Layer 6 of a small transformer language model trained on English Wikipedia (9 layers, counted from 0, width 96).
Take only the direct path to the model's output, skipping the later layers: a vector added to the residual stream pushes a token's score in proportion to its dot product with that token's output vector.

Output vectors of the tokens that the questions are about. A number n stands for (n - 500) times 0.014.
"yer": 453 497 384 582 477 453 518 484 496 446 477 428 529 432 476 530 505 570 555 506 442 398 473 478 535 511 543 477 468 442 466 424 481 534 454 450 451 535 536 494 455 574 484 496 522 510 456 511 538 502 490 478 504 560 456 535 478 496 441 490 529 484 482 543 497 574 498 459 574 551 458 511 524 496 587 510 532 574 499 504 647 513 554 610 504 557 493 517 470 514 442 493 502 409 527 496
"ṃ": 478 443 411 548 455 499 566 468 598 470 427 286 528 332 569 435 423 501 524 569 250 291 428 498 625 437 564 361 661 358 441 427 537 601 454 381 438 522 482 539 533 562 419 600 748 448 344 478 558 474 483 463 600 586 477 543 484 438 305 529 547 566 391 444 489 613 520 361 631 580 352 438 449 606 619 583 542 590 486 562 892 606 508 600 478 590 551 533 469 477 549 371 605 391 595 519
"–": 506 510 490 475 464 554 532 459 453 514 502 490 482 489 523 537 524 539 518 512 424 506 527 494 454 466 472 499 482 476 504 523 529 459 504 497 498 501 513 469 487 502 528 484 498 545 506 484 457 489 501 521 512 460 534 505 485 515 470 507 480 517 500 458 532 491 525 521 528 445 512 488 489 476 527 517 522 480 538 477 563 471 536 447 568 534 484 488 516 488 534 502 502 498 522 465
" planet": 484 466 447 504 535 514 496 446 588 468 457 370 521 422 488 462 451 542 491 514 463 471 468 500 543 483 562 458 568 497 461 410 538 543 442 442 501 482 559 498 516 505 458 566 543 456 489 504 551 483 462 507 544 543 467 524 471 479 434 498 530 487 464 525 509 547 517 413 467 538 441 490 475 531 556 528 457 588 517 515 654 509 476 535 499 568 515 519 510 489 555 484 558 455 526 498
" Rosewall": 480 357 331 540 468 520 573 475 591 491 434 299 538 307 551 429 413 511 513 559 237 258 413 500 667 471 580 326 681 365 407 371 572 595 460 399 443 526 471 520 526 555 411 600 772 437 348 490 532 462 489 464 626 608 461 543 473 419 231 534 542 583 377 449 501 624 535 350 629 590 319 437 444 619 691 609 521 631 464 566 943 617 511 590 455 650 552 543 430 466 571 387 628 421 624 506
"ire": 532 504 417 503 447 414 506 474 520 494 471 437 499 405 487 508 470 567 439 489 409 446 463 484 546 483 419 419 492 468 505 433 547 582 510 472 499 592 483 471 445 478 466 536 533 543 465 521 491 512 532 482 523 535 497 515 530 480 460 482 515 479 454 491 503 557 502 425 566 534 498 478 498 497 610 557 459 586 572 555 629 545 500 521 572 532 545 570 493 450 446 491 489 523 536 493
"?": 503 512 538 475 504 530 540 459 478 508 502 446 474 477 472 501 491 521 555 469 449 418 472 561 508 490 517 479 500 472 530 446 544 588 483 475 456 545 486 445 499 495 518 513 538 474 507 527 506 495 467 442 498 474 535 524 428 486 491 497 522 534 455 545 501 540 514 494 508 496 504 508 481 500 496 430 510 521 537 488 588 508 533 536 545 534 481 478 459 492 477 477 566 499 522 486
" Pertusaria": 486 365 365 517 470 505 583 466 597 490 426 268 519 307 537 435 408 508 520 548 233 289 423 501 670 472 585 311 679 352 418 387 595 590 454 409 448 559 473 522 515 560 408 587 762 456 343 502 538 462 488 475 629 593 480 543 490 411 234 522 525 572 363 451 495 622 534 327 637 582 312 448 469 615 693 595 539 617 473 554 943 604 512 583 454 659 556 527 431 471 559 403 642 426 612 505
" Argenteuil": 504 418 363 514 438 531 554 440 578 472 450 288 523 320 522 415 432 529 528 548 242 281 426 523 683 465 570 323 630 398 429 411 621 616 464 433 428 554 479 480 483 568 424 611 712 456 354 487 535 471 496 435 631 604 459 543 489 409 231 548 505 581 361 443 506 662 506 351 644 578 300 437 503 611 679 565 563 657 471 544 898 574 523 578 441 681 560 530 403 468 551 432 600 435 615 476
" Boulevard": 526 457 435 511 533 477 517 472 510 469 456 439 474 483 524 498 451 510 506 487 376 413 454 507 570 490 562 467 547 456 524 429 557 510 526 452 474 532 485 530 482 532 456 560 546 442 437 480 502 490 508 475 602 503 490 506 502 511 421 493 478 526 389 485 523 515 512 436 497 547 408 486 489 511 563 522 515 554 517 513 656 552 506 548 534 578 499 542 528 490 519 476 557 503 512 478
" Scheiner": 485 368 344 544 482 520 581 468 595 495 437 299 535 341 553 425 393 503 505 565 249 282 420 504 661 462 584 324 696 359 404 359 574 589 457 396 435 523 476 525 536 560 414 586 739 430 362 496 542 464 491 466 606 613 464 546 486 434 242 522 524 580 389 450 495 619 541 360 618 580 339 433 441 616 695 602 516 642 454 569 909 614 515 588 457 648 548 535 445 471 555 385 618 414 620 501
"keeper": 454 398 404 535 493 521 560 428 545 528 471 446 514 409 608 530 558 492 466 545 426 378 513 492 546 501 517 461 589 501 431 502 513 599 433 430 440 551 467 520 470 482 399 607 543 470 447 486 529 489 433 470 522 491 526 509 519 478 461 504 545 496 458 502 511 506 519 489 590 556 423 441 497 538 622 498 475 540 461 491 653 541 539 540 499 538 480 496 459 495 513 469 543 558 523 446
"bou": 414 489 475 475 529 538 563 487 545 500 464 429 486 487 560 477 462 473 516 462 400 474 454 492 509 439 484 459 581 431 518 483 531 534 553 439 511 505 477 522 495 500 486 517 505 499 513 484 464 495 499 449 511 501 532 484 525 422 416 500 528 534 499 476 497 530 481 403 573 579 422 526 496 564 566 555 521 564 523 552 658 566 465 513 510 538 500 525 512 447 476 473 512 472 514 504
" vocals": 516 421 430 489 515 509 498 478 552 517 510 371 553 440 553 518 438 460 511 526 442 399 463 495 563 536 466 496 524 469 527 466 543 604 511 489 445 484 527 539 508 491 449 565 576 451 448 512 458 491 465 421 550 503 472 508 508 443 465 563 482 549 498 463 538 555 536 449 494 523 430 493 455 523 572 508 517 568 462 585 617 514 549 560 421 595 529 501 438 506 434 450 523 497 548 477
";": 484 357 325 533 465 525 583 473 600 493 439 286 530 291 549 422 408 509 522 561 235 256 411 499 671 478 581 319 685 367 411 376 582 595 462 399 439 536 469 516 524 552 413 611 766 438 346 493 533 461 485 463 630 612 459 542 476 414 213 534 539 579 375 449 505 625 537 334 639 589 308 436 454 621 699 606 529 639 469 562 973 613 509 590 453 653 552 535 420 463 570 397 634 418 621 501
" information": 521 468 513 477 466 477 518 451 529 514 518 442 531 481 502 462 482 474 480 525 479 466 437 511 556 512 520 476 525 421 513 435 542 550 477 518 502 536 524 483 491 521 471 554 594 488 391 482 441 488 486 432 589 501 473 490 509 485 459 569 529 501 501 463 454 558 508 479 513 530 483 489 529 526 507 531 550 476 501 514 621 484 528 494 476 587 504 502 477 492 448 532 496 556 446 490
"MLB": 487 438 393 468 444 528 529 486 473 508 449 409 509 401 572 453 411 507 486 493 418 404 465 524 566 473 502 439 609 476 496 461 562 554 521 474 489 542 533 482 550 501 452 540 545 496 464 489 510 465 483 454 546 517 490 514 502 450 466 538 550 510 494 504 536 559 509 460 484 525 419 479 511 511 611 549 518 623 513 482 602 510 497 545 466 606 433 545 437 504 525 537 492 515 517 514
" guilty": 501 449 390 537 502 523 580 517 491 513 533 384 484 398 532 483 377 515 509 578 493 407 458 459 593 496 566 413 554 478 489 439 547 519 452 449 478 595 491 452 505 533 451 521 600 465 452 488 525 485 438 409 489 477 518 502 490 441 450 546 489 551 494 496 495 517 551 424 574 500 469 488 558 571 580 490 539 544 508 513 704 598 546 535 465 590 465 507 446 497 491 439 490 431 569 466
" Hofmeyr": 493 386 328 534 474 526 603 453 593 480 454 264 528 325 541 413 415 500 507 543 254 259 421 504 630 465 588 331 662 347 414 380 588 594 455 387 435 552 475 513 506 571 420 597 742 441 360 480 543 467 491 457 615 606 473 556 470 418 235 544 531 586 390 458 516 648 530 341 650 582 331 444 463 630 681 574 542 613 456 559 905 607 520 606 460 659 561 538 417 473 569 402 645 426 593 490
"agh": 507 445 418 509 504 481 513 480 531 500 426 405 470 474 527 541 472 507 491 534 425 428 476 512 565 494 556 410 561 470 414 513 541 539 489 473 514 533 526 529 490 521 579 501 531 464 477 521 499 493 463 510 466 539 474 504 453 453 461 521 534 532 460 522 486 534 554 451 485 531 438 495 542 542 569 519 554 533 485 514 668 521 506 501 476 505 447 559 444 507 512 461 470 459 547 511

Output weights of attention head 2. The head adds the sum of these rows, row i times number i of z. A number n stands for (n - 500) times 0.0017.
o0: 448 445 545 424 298 620 494 592 655 370 443 630 633 394 426 451 456 330 451 582 558 348 468 564 636 540 500 543 497 586 380 639 556 583 505 293 692 467 307 787 677 444 420 473 365 427 516 363 510 312 559 735 411 610 639 409 731 483 659 485 417 464 471 405 465 516 628 404 705 714 712 562 347 439 410 231 472 609 439 347 408 521 653 502 555 477 588 384 320 636 534 402 625 503 377 393
o1: 616 903 466 403 587 519 404 418 574 585 527 671 365 536 465 584 681 603 411 408 385 542 523 444 615 420 564 627 391 573 465 469 560 427 469 512 610 323 529 457 366 764 515 479 647 376 392 491 425 160 538 608 425 403 458 379 470 593 435 384 599 404 513 494 508 582 670 431 487 801 380 547 524 459 527 598 711 496 450 465 482 297 432 525 513 314 514 512 503 579 419 591 384 481 488 389
o2: 363 525 308 385 492 482 277 441 393 410 560 445 340 536 373 484 307 569 407 324 493 508 556 305 530 505 505 413 412 649 389 429 333 362 456 579 564 368 492 710 339 507 578 404 417 635 489 412 511 739 552 455 457 530 622 403 554 668 525 502 475 899 607 617 543 581 762 520 503 744 465 329 521 477 479 547 502 595 454 492 637 438 718 439 801 443 487 563 525 426 403 619 635 605 541 316
o3: 275 376 457 666 484 304 557 408 609 435 632 421 493 600 410 494 486 411 505 532 565 446 601 766 335 539 324 624 503 427 472 375 530 612 679 603 691 605 262 396 693 518 589 466 391 452 410 500 497 461 396 403 477 582 428 559 675 431 408 743 354 649 626 607 593 436 394 509 433 687 459 578 484 402 566 747 479 362 614 453 636 659 692 201 520 627 385 530 242 584 371 440 517 470 316 398
o4: 366 603 569 458 678 675 518 475 459 719 486 417 491 480 495 416 423 622 414 484 612 451 447 448 472 393 433 643 590 630 473 431 533 629 479 398 484 681 427 516 477 526 327 309 277 591 140 440 542 533 339 529 522 458 502 390 352 819 485 535 458 435 600 512 388 605 475 379 376 560 462 785 379 616 532 353 600 657 668 548 457 445 292 475 468 552 540 454 739 596 587 609 592 511 367 406
o5: 434 309 525 504 528 513 559 386 397 438 467 579 432 521 405 545 516 597 261 570 521 653 399 374 610 503 514 500 435 616 558 442 549 516 642 583 470 375 499 479 655 393 544 542 530 456 414 475 556 625 511 328 373 477 400 387 372 381 572 480 460 685 507 649 500 443 244 568 412 370 532 744 504 553 551 498 398 546 608 478 118 673 564 615 284 878 481 408 333 559 524 580 686 790 476 593
o6: 591 572 471 587 608 502 316 368 449 572 346 689 433 526 635 420 477 619 601 389 306 514 339 543 414 562 674 462 294 541 473 409 495 716 709 657 606 474 441 441 555 480 506 635 387 333 541 545 318 405 650 485 543 317 561 623 387 513 549 553 663 657 438 538 616 286 453 599 592 421 450 724 352 413 272 584 402 322 603 467 709 475 399 420 510 439 547 591 461 283 628 473 568 571 477 422
o7: 530 678 753 379 620 390 642 457 512 285 476 684 301 413 486 375 630 351 471 368 342 603 722 553 434 494 663 481 540 428 526 359 611 475 745 526 602 609 584 329 643 416 511 344 420 851 467 714 420 559 690 482 379 680 485 195 409 572 566 254 296 464 636 546 593 340 396 412 504 631 661 175 204 426 377 533 726 494 587 490 584 472 468 413 651 344 521 533 566 499 516 394 508 560 537 478
o8: 648 646 381 555 724 437 506 559 361 556 531 314 697 425 446 433 673 672 480 379 485 655 446 649 544 421 537 581 319 422 554 426 560 690 551 338 487 485 453 433 481 696 421 725 560 476 466 329 561 624 545 469 389 454 709 540 564 546 595 288 529 386 805 469 462 632 458 506 471 333 343 488 370 365 572 404 172 504 368 414 455 441 491 399 758 675 585 358 358 280 570 450 697 494 384 636
o9: 525 609 565 520 327 531 574 726 419 539 443 561 444 555 468 796 473 609 551 593 491 614 682 488 437 644 348 545 423 669 563 480 371 610 521 348 242 504 592 364 464 500 442 247 515 626 475 363 451 439 487 631 535 507 558 496 169 409 518 505 460 633 426 282 497 451 203 680 561 492 450 374 264 479 662 660 531 409 693 474 410 750 410 499 709 432 699 489 588 354 336 519 502 497 439 550
o10: 591 439 701 434 354 526 322 602 519 412 370 478 518 595 512 523 549 614 525 489 653 466 717 530 553 506 438 362 356 434 608 587 326 320 556 561 458 669 380 551 357 346 487 491 450 415 467 396 440 239 444 559 780 569 283 271 622 539 765 611 602 421 623 392 318 437 565 606 399 618 545 495 484 530 585 685 373 543 525 585 370 738 347 520 527 437 252 685 475 338 698 374 490 680 538 557
o11: 462 618 599 654 420 276 427 560 683 603 607 366 451 667 538 525 438 646 373 569 354 607 403 488 452 408 354 561 587 397 498 646 366 432 559 281 546 343 535 469 606 173 535 358 607 401 612 475 546 528 304 524 482 543 567 656 975 367 500 675 490 481 492 518 396 345 501 384 670 570 525 505 664 353 306 440 470 558 369 646 624 418 402 300 464 434 619 581 674 615 692 217 480 588 414 615
o12: 398 569 536 190 482 583 589 533 652 557 671 406 558 408 504 612 351 517 477 652 221 421 360 558 457 741 533 535 491 386 583 480 463 437 476 645 710 489 601 518 325 697 490 486 496 681 442 661 462 671 382 379 826 563 528 499 532 559 326 712 352 440 327 334 358 627 494 656 552 551 542 429 597 411 331 528 489 779 524 458 543 602 363 139 483 526 385 512 403 417 272 369 548 708 630 261
o13: 331 401 464 680 301 546 374 452 548 467 435 598 599 554 495 499 590 553 601 593 633 419 490 591 648 603 505 553 536 610 377 266 519 338 497 200 420 417 445 552 419 562 560 515 418 664 477 540 590 398 639 352 619 646 603 523 583 503 363 435 560 431 584 432 462 395 450 512 552 513 496 606 544 542 373 501 363 508 519 293 715 499 455 533 421 546 495 494 559 522 667 491 393 636 463 367
o14: 612 512 545 798 614 561 417 753 547 722 430 525 168 482 297 322 493 526 489 332 651 445 448 505 710 474 453 562 611 688 509 583 591 633 154 555 628 441 521 493 358 549 497 606 375 526 345 603 548 644 405 351 604 616 563 528 426 617 502 474 494 391 424 444 467 551 418 479 533 392 371 508 437 621 533 498 363 804 519 520 482 390 462 247 344 524 672 424 311 531 407 605 553 471 402 467
o15: 385 482 461 298 460 611 257 601 376 455 695 480 533 427 388 449 467 497 551 367 350 507 556 515 521 339 345 565 491 533 493 434 387 333 389 596 361 530 399 495 492 592 602 510 582 497 349 766 544 479 535 628 695 556 500 472 448 511 485 662 508 511 489 695 430 543 561 513 437 646 696 418 508 512 478 462 390 464 514 586 444 411 693 475 426 560 398 455 597 469 652 655 681 557 432 458
o16: 504 745 540 449 493 357 579 597 584 423 579 548 562 513 243 520 545 467 479 494 536 614 375 584 433 549 293 407 568 663 457 601 417 364 494 523 645 624 533 473 569 569 459 757 376 416 609 364 681 457 509 483 632 514 402 530 597 360 342 351 453 516 408 303 293 714 319 520 439 411 562 519 369 597 648 295 560 611 445 464 619 652 369 510 383 497 694 525 541 423 555 578 594 299 404 562
o17: 610 471 458 426 565 638 424 539 582 563 443 606 528 524 346 516 523 642 590 252 312 485 528 338 389 482 603 480 529 555 535 618 430 317 588 643 399 550 491 383 500 597 688 375 435 448 611 473 491 510 407 401 326 465 428 805 519 328 672 381 569 619 546 476 465 374 510 503 455 573 394 499 463 638 470 504 286 323 414 669 591 608 558 703 637 508 550 472 566 331 302 495 516 417 595 606
o18: 645 268 379 487 586 583 607 436 521 705 554 578 556 431 680 682 527 615 579 474 446 546 357 272 536 316 230 460 697 452 700 438 525 360 724 587 390 221 336 598 344 449 361 559 657 748 490 537 248 434 380 549 492 304 545 378 521 341 633 515 444 703 639 437 577 694 152 368 589 398 474 619 478 476 582 435 471 566 706 568 648 400 552 373 503 572 479 403 597 668 457 726 318 514 437 429
o19: 531 594 355 312 338 634 298 400 339 530 700 429 492 558 266 453 528 417 546 550 599 448 535 557 564 608 616 286 371 471 538 405 373 501 655 449 586 810 406 635 463 503 444 660 608 509 426 573 507 779 660 334 373 687 622 594 656 456 472 439 498 478 524 332 548 425 408 462 612 692 513 370 518 491 567 425 539 322 532 500 470 545 339 570 389 326 566 513 534 817 479 472 422 499 385 484
o20: 535 463 494 404 853 394 549 575 248 342 485 203 452 502 589 553 516 470 517 354 565 619 508 394 615 565 527 347 364 746 580 515 555 579 358 569 354 562 589 421 350 491 411 583 496 369 809 517 362 555 684 704 576 456 487 286 387 679 478 489 340 508 612 486 424 368 474 375 599 625 660 524 431 413 616 451 464 357 522 545 727 711 462 712 395 549 450 489 359 514 268 548 522 599 491 421
o21: 643 548 449 580 379 492 522 494 517 540 448 567 204 390 597 457 433 508 465 433 777 520 555 538 417 215 608 556 498 551 536 440 570 518 611 452 389 543 348 379 553 573 622 663 548 363 508 350 441 923 394 659 533 354 428 592 438 437 627 434 444 470 431 330 372 677 521 551 481 574 500 413 472 629 455 674 612 528 476 525 389 421 405 382 510 706 643 276 619 470 468 582 438 650 347 451
o22: 521 428 537 531 574 464 271 604 623 322 632 579 359 431 582 469 495 371 458 634 597 519 746 393 479 509 390 500 392 543 520 480 511 481 518 570 573 258 448 661 446 673 581 533 487 458 628 672 448 417 500 607 413 473 588 253 585 612 425 547 434 676 439 392 584 545 448 348 492 513 410 580 335 494 479 419 516 566 622 473 308 705 575 483 526 460 454 309 575 556 577 375 361 370 642 638
o23: 386 457 549 610 510 328 456 609 403 672 396 526 592 459 509 476 413 417 292 762 193 731 511 464 444 551 381 516 460 539 579 489 555 368 448 426 644 561 457 413 548 272 435 441 417 577 443 520 443 584 564 417 428 390 625 246 577 495 592 682 566 596 464 697 421 359 739 747 424 433 581 618 275 484 611 694 682 482 478 488 589 605 293 620 596 612 373 368 521 669 263 663 308 365 526 534
o24: 316 580 455 491 684 357 396 429 358 629 371 481 602 618 364 424 469 708 678 495 842 406 598 572 471 517 524 378 637 557 461 658 402 505 563 272 344 624 325 401 686 383 492 684 545 597 530 716 527 256 485 432 443 508 486 537 506 531 626 345 440 545 484 561 550 598 489 540 851 474 258 396 398 513 473 584 579 670 405 504 491 310 426 501 387 509 349 356 383 472 627 539 539 556 624 391
o25: 541 332 565 537 697 425 427 582 506 508 520 572 625 711 445 645 772 401 607 348 826 462 533 528 313 599 447 545 641 595 382 447 366 363 437 617 607 513 520 414 531 265 409 567 622 337 375 577 585 536 613 630 526 559 485 547 492 361 562 639 509 307 459 483 443 482 516 508 376 291 472 724 485 641 528 339 428 272 387 597 584 314 500 505 531 583 513 384 557 506 379 470 313 560 436 496
o26: 516 664 526 583 380 547 712 505 412 470 412 751 343 416 564 584 618 685 440 683 586 445 450 393 499 532 426 536 422 490 497 401 414 600 260 690 380 387 337 580 705 534 457 344 451 534 724 528 464 689 471 508 527 465 533 818 516 507 539 509 709 592 562 507 273 380 351 303 442 678 309 534 572 572 438 412 572 653 454 326 412 342 525 724 425 619 402 723 526 416 354 275 570 383 334 348
o27: 579 609 565 481 638 552 598 318 478 519 656 483 552 568 406 452 457 565 625 425 181 457 321 380 379 351 447 436 617 215 405 375 561 397 545 599 613 609 627 450 572 342 481 526 881 518 808 371 451 395 648 348 626 553 376 484 230 674 631 613 402 527 570 313 528 412 647 476 477 491 284 691 665 736 512 335 411 441 583 502 390 610 503 470 583 503 398 343 421 411 602 583 397 615 588 562
o28: 519 514 574 568 521 405 639 627 429 493 420 535 448 406 417 613 526 524 769 558 276 405 381 547 379 281 581 554 396 584 509 539 265 465 574 475 428 631 638 290 495 493 570 490 549 495 405 531 486 521 604 537 542 691 480 281 406 404 553 434 553 811 412 631 676 423 628 550 557 542 517 719 474 325 492 321 564 494 477 422 365 732 236 454 733 643 440 672 668 403 427 311 344 467 482 404
o29: 318 381 618 481 616 382 449 478 252 416 553 504 401 475 455 422 408 290 673 610 463 595 457 550 293 545 361 520 512 573 713 524 708 543 799 128 456 588 690 457 517 395 694 555 329 439 660 420 512 588 356 538 474 455 518 590 574 363 339 502 457 576 538 399 416 651 633 337 516 437 516 549 651 599 254 475 629 753 435 385 568 625 467 556 437 507 428 526 523 445 663 533 701 504 397 451
o30: 545 451 439 609 577 323 541 413 632 457 410 358 555 678 453 485 672 460 506 447 443 622 455 622 732 572 418 245 440 529 444 306 483 529 389 417 248 543 419 490 334 259 579 540 459 452 541 441 617 603 421 613 603 482 616 375 614 401 588 399 614 615 446 562 416 446 471 435 334 544 407 401 669 637 455 315 569 428 728 537 561 450 705 457 567 601 573 598 551 557 598 499 497 415 590 465
o31: 536 528 436 356 337 563 539 388 260 493 583 605 463 197 462 555 651 360 553 475 555 340 618 580 612 581 204 530 651 444 469 534 513 645 504 528 537 423 564 501 385 408 473 576 645 387 505 528 631 491 585 430 519 573 350 765 485 437 576 409 607 561 837 601 473 450 498 574 553 411 646 681 491 498 328 572 599 467 579 584 519 475 480 214 501 615 530 355 544 345 388 515 262 332 605 484

Each question shows a token from some text and the vector z that the head gathered there. A number n stands for (n - 500) times 0.0096.

" his": 466 436 651 501 572 852 495 406 602 441 362 324 628 547 490 528 328 534 567 480 593 474 545 636 518 470 410 649 592 476 516 528
Pushed down most: "ṃ"

"1": 524 415 637 330 494 578 442 540 533 605 555 439 565 477 383 647 394 505 488 586 437 569 534 473 523 386 469 476 604 505 451 342
Pushed down most: ";"

"s": 484 504 568 529 538 769 575 404 530 408 353 355 577 502 476 548 356 590 557 482 569 433 522 600 535 497 460 656 589 431 462 485
Pushed down most: "ṃ"

"od": 412 589 545 415 441 455 534 524 497 414 540 411 528 494 377 554 431 583 472 604 478 487 548 508 512 311 566 564 531 482 590 424
Pushed down most: " vocals"

" three": 496 504 562 459 636 602 383 419 488 509 531 439 594 564 480 622 449 640 537 500 476 476 506 562 557 354 520 528 543 460 433 476
Which two tokens does it push up most, strongest first? "MLB", " Argenteuil"

" features": 488 545 527 441 546 515 561 507 517 500 478 505 545 440 423 484 466 593 500 549 510 535 455 554 392 457 437 638 535 498 502 356
Which of these tokens does it push up most? " Boulevard"

"\n": 681 421 631 493 472 672 507 361 532 272 555 496 604 615 219 585 519 393 399 621 603 373 663 693 242 407 453 523 621 593 609 351
Which of these tokens does it push up most? " Boulevard"

" him": 491 508 482 551 483 730 597 419 515 435 346 396 561 466 499 515 402 598 553 487 551 414 487 555 557 516 483 632 526 437 426 434
Which of these tokens does it push up most? " vocals"

" Singles": 526 491 570 485 610 596 384 423 504 516 532 449 590 572 469 615 443 654 530 524 458 459 523 555 564 372 515 502 550 458 442 452
Which of these tokens does it push up most? "MLB"

" listing": 368 616 606 394 571 605 452 362 471 350 508 479 329 641 503 564 425 619 400 584 518 532 515 586 564 474 479 557 532 468 398 296
Which of these tokens does it push up most? "yer"

"\"": 446 563 612 418 495 581 433 405 323 390 549 509 422 575 420 530 447 575 428 583 498 540 536 618 465 434 425 550 629 423 475 303
Which two tokens does it push up most, strongest first? "agh", " Boulevard"

" |": 570 615 610 441 581 410 429 395 438 620 565 446 404 429 783 688 594 540 785 635 546 708 649 475 447 365 462 491 356 321 525 382
Which two tokens does it push up most, strongest first? "ire", " Argenteuil"

"so": 349 528 461 327 492 364 519 509 546 518 568 538 535 345 375 408 566 421 372 624 706 453 577 567 411 299 536 469 553 605 657 388
Which of these tokens does it push up most? "ṃ"

" be": 472 475 571 458 552 452 546 517 454 354 420 483 514 511 457 438 489 596 351 585 500 511 493 500 426 424 589 505 578 528 470 405
Pushed down most: " vocals"

",": 379 383 509 441 446 659 612 486 601 430 509 654 477 466 419 482 499 576 476 570 479 430 452 683 364 472 526 606 566 577 578 470
Which of these tokens does it push up most? "bou"

" Mi": 521 383 577 260 590 386 476 425 465 525 458 618 624 415 394 426 521 364 523 650 467 481 538 505 265 404 433 490 463 526 572 485
Pushed down most: "?"

"or": 567 529 574 426 621 601 534 418 551 385 358 400 550 504 416 517 338 552 528 503 526 476 483 561 398 496 506 609 624 466 479 456
Pushed down most: "ire"

"\".": 428 533 624 411 477 614 557 392 452 418 497 446 522 447 314 588 390 600 519 544 582 395 558 596 240 435 521 688 585 537 522 430
Which two tokens does it push up most, strongest first? " Boulevard", "–"

" the": 520 451 535 498 602 571 486 438 549 463 480 562 478 520 459 437 315 593 409 515 510 522 531 498 472 456 590 520 503 434 522 335
Which of these tokens does it push up most? "keeper"

" is": 431 513 554 446 569 620 504 444 545 378 406 454 644 503 397 560 385 499 555 532 575 434 501 585 389 536 458 646 546 452 490 478
Which of these tokens does it push up most? " information"

" one": 524 470 468 436 669 578 645 291 440 492 498 399 453 549 498 443 370 656 533 417 570 487 379 531 642 399 561 410 422 337 458 364
Which two tokens does it push up most, strongest first? "keeper", "MLB"

"The": 473 451 626 519 559 549 508 494 546 529 442 423 537 475 511 519 444 662 449 515 493 494 410 537 455 424 539 484 502 586 476 436
Which two tokens does it push up most, strongest first? "?", "yer"

"n": 390 610 657 360 500 328 486 503 529 269 340 547 486 538 342 433 361 639 366 587 563 638 580 477 453 366 651 363 670 446 477 426
Which of these tokens does it push up most? "yer"

" stories": 450 483 450 542 477 558 467 469 625 419 462 571 495 520 555 563 537 580 503 538 524 385 454 546 476 506 446 610 422 533 460 443
Pushed down most: "–"

".": 477 485 644 355 498 608 573 411 544 364 461 522 516 494 298 597 366 512 524 482 552 365 596 602 325 527 559 625 645 501 559 408
Which two tokens does it push up most, strongest first? " Boulevard", "–"

"7": 441 603 647 397 522 572 434 414 380 356 520 510 395 612 430 548 458 571 396 619 519 538 530 625 501 450 469 552 615 449 450 308
Which of these tokens does it push up most? "agh"

"IV": 543 416 512 454 509 408 437 473 522 448 525 499 488 485 426 474 464 575 387 592 466 545 517 491 436 437 599 546 509 552 480 466
Which two tokens does it push up most, strongest first? "ṃ", " Hofmeyr"

" USA": 542 523 604 370 564 519 390 439 564 417 493 480 679 445 490 642 520 579 527 608 558 520 534 446 480 438 453 505 521 589 458 421
Which of these tokens does it push up most? " Argenteuil"

" made": 526 490 495 493 627 552 496 413 573 464 471 522 489 540 496 515 335 598 362 453 541 501 526 483 467 409 564 500 466 385 539 288
Which of these tokens does it push up most? " planet"

"==": 692 403 684 518 496 633 513 372 510 215 559 432 638 614 195 586 529 341 277 627 675 432 645 702 264 359 443 477 653 533 631 364
Pushed down most: "–"

" \"": 538 515 590 469 604 598 478 481 438 469 478 434 533 511 429 560 427 577 618 572 479 399 528 579 388 433 510 548 544 550 503 430
Which of these tokens does it push up most? "bou"

" No": 539 434 487 386 505 643 532 333 627 406 532 547 457 519 418 500 537 518 615 508 571 397 554 632 492 537 468 612 544 539 478 515
Which of these tokens does it push up most? " vocals"

"Track": 428 680 656 368 620 543 408 521 472 393 500 542 343 642 489 583 582 619 464 771 525 519 523 605 621 448 596 582 618 545 403 378
Which of these tokens does it push up most? "yer"

" Pl": 512 472 715 499 608 531 535 600 412 358 383 505 497 599 444 588 480 706 554 469 469 559 532 621 568 462 601 475 584 555 463 390
Which of these tokens does it push up most? "bou"

"im": 274 473 597 396 618 547 678 707 523 441 363 689 557 465 454 426 429 441 468 694 428 588 346 770 301 23 683 344 627 327 738 501
Which two tokens does it push up most, strongest first? "ire", "ṃ"

" culture": 478 500 537 537 510 694 542 383 482 458 343 385 566 481 470 494 375 583 481 518 506 450 474 534 501 473 515 580 537 460 431 475
Pushed down most: "ire"

"Background": 414 408 583 510 418 624 530 435 500 418 498 487 485 574 448 550 513 501 451 576 551 473 593 646 426 467 519 597 562 490 582 427
Which two tokens does it push up most, strongest first? " guilty", " Boulevard"

" ": 450 542 591 401 503 588 421 368 331 363 542 545 365 626 423 493 486 583 413 626 447 520 527 651 505 439 428 560 604 520 499 278
Which of these tokens does it push up most? "agh"

" land": 542 374 571 534 527 618 448 435 558 586 471 431 533 565 557 425 406 600 486 517 449 490 446 568 609 421 530 472 535 525 435 397
Pushed down most: " information"

"'": 497 491 487 448 550 687 588 416 539 428 368 393 527 434 459 493 409 593 524 526 558 435 496 556 509 494 501 616 594 468 475 446
Which of these tokens does it push up most? "?"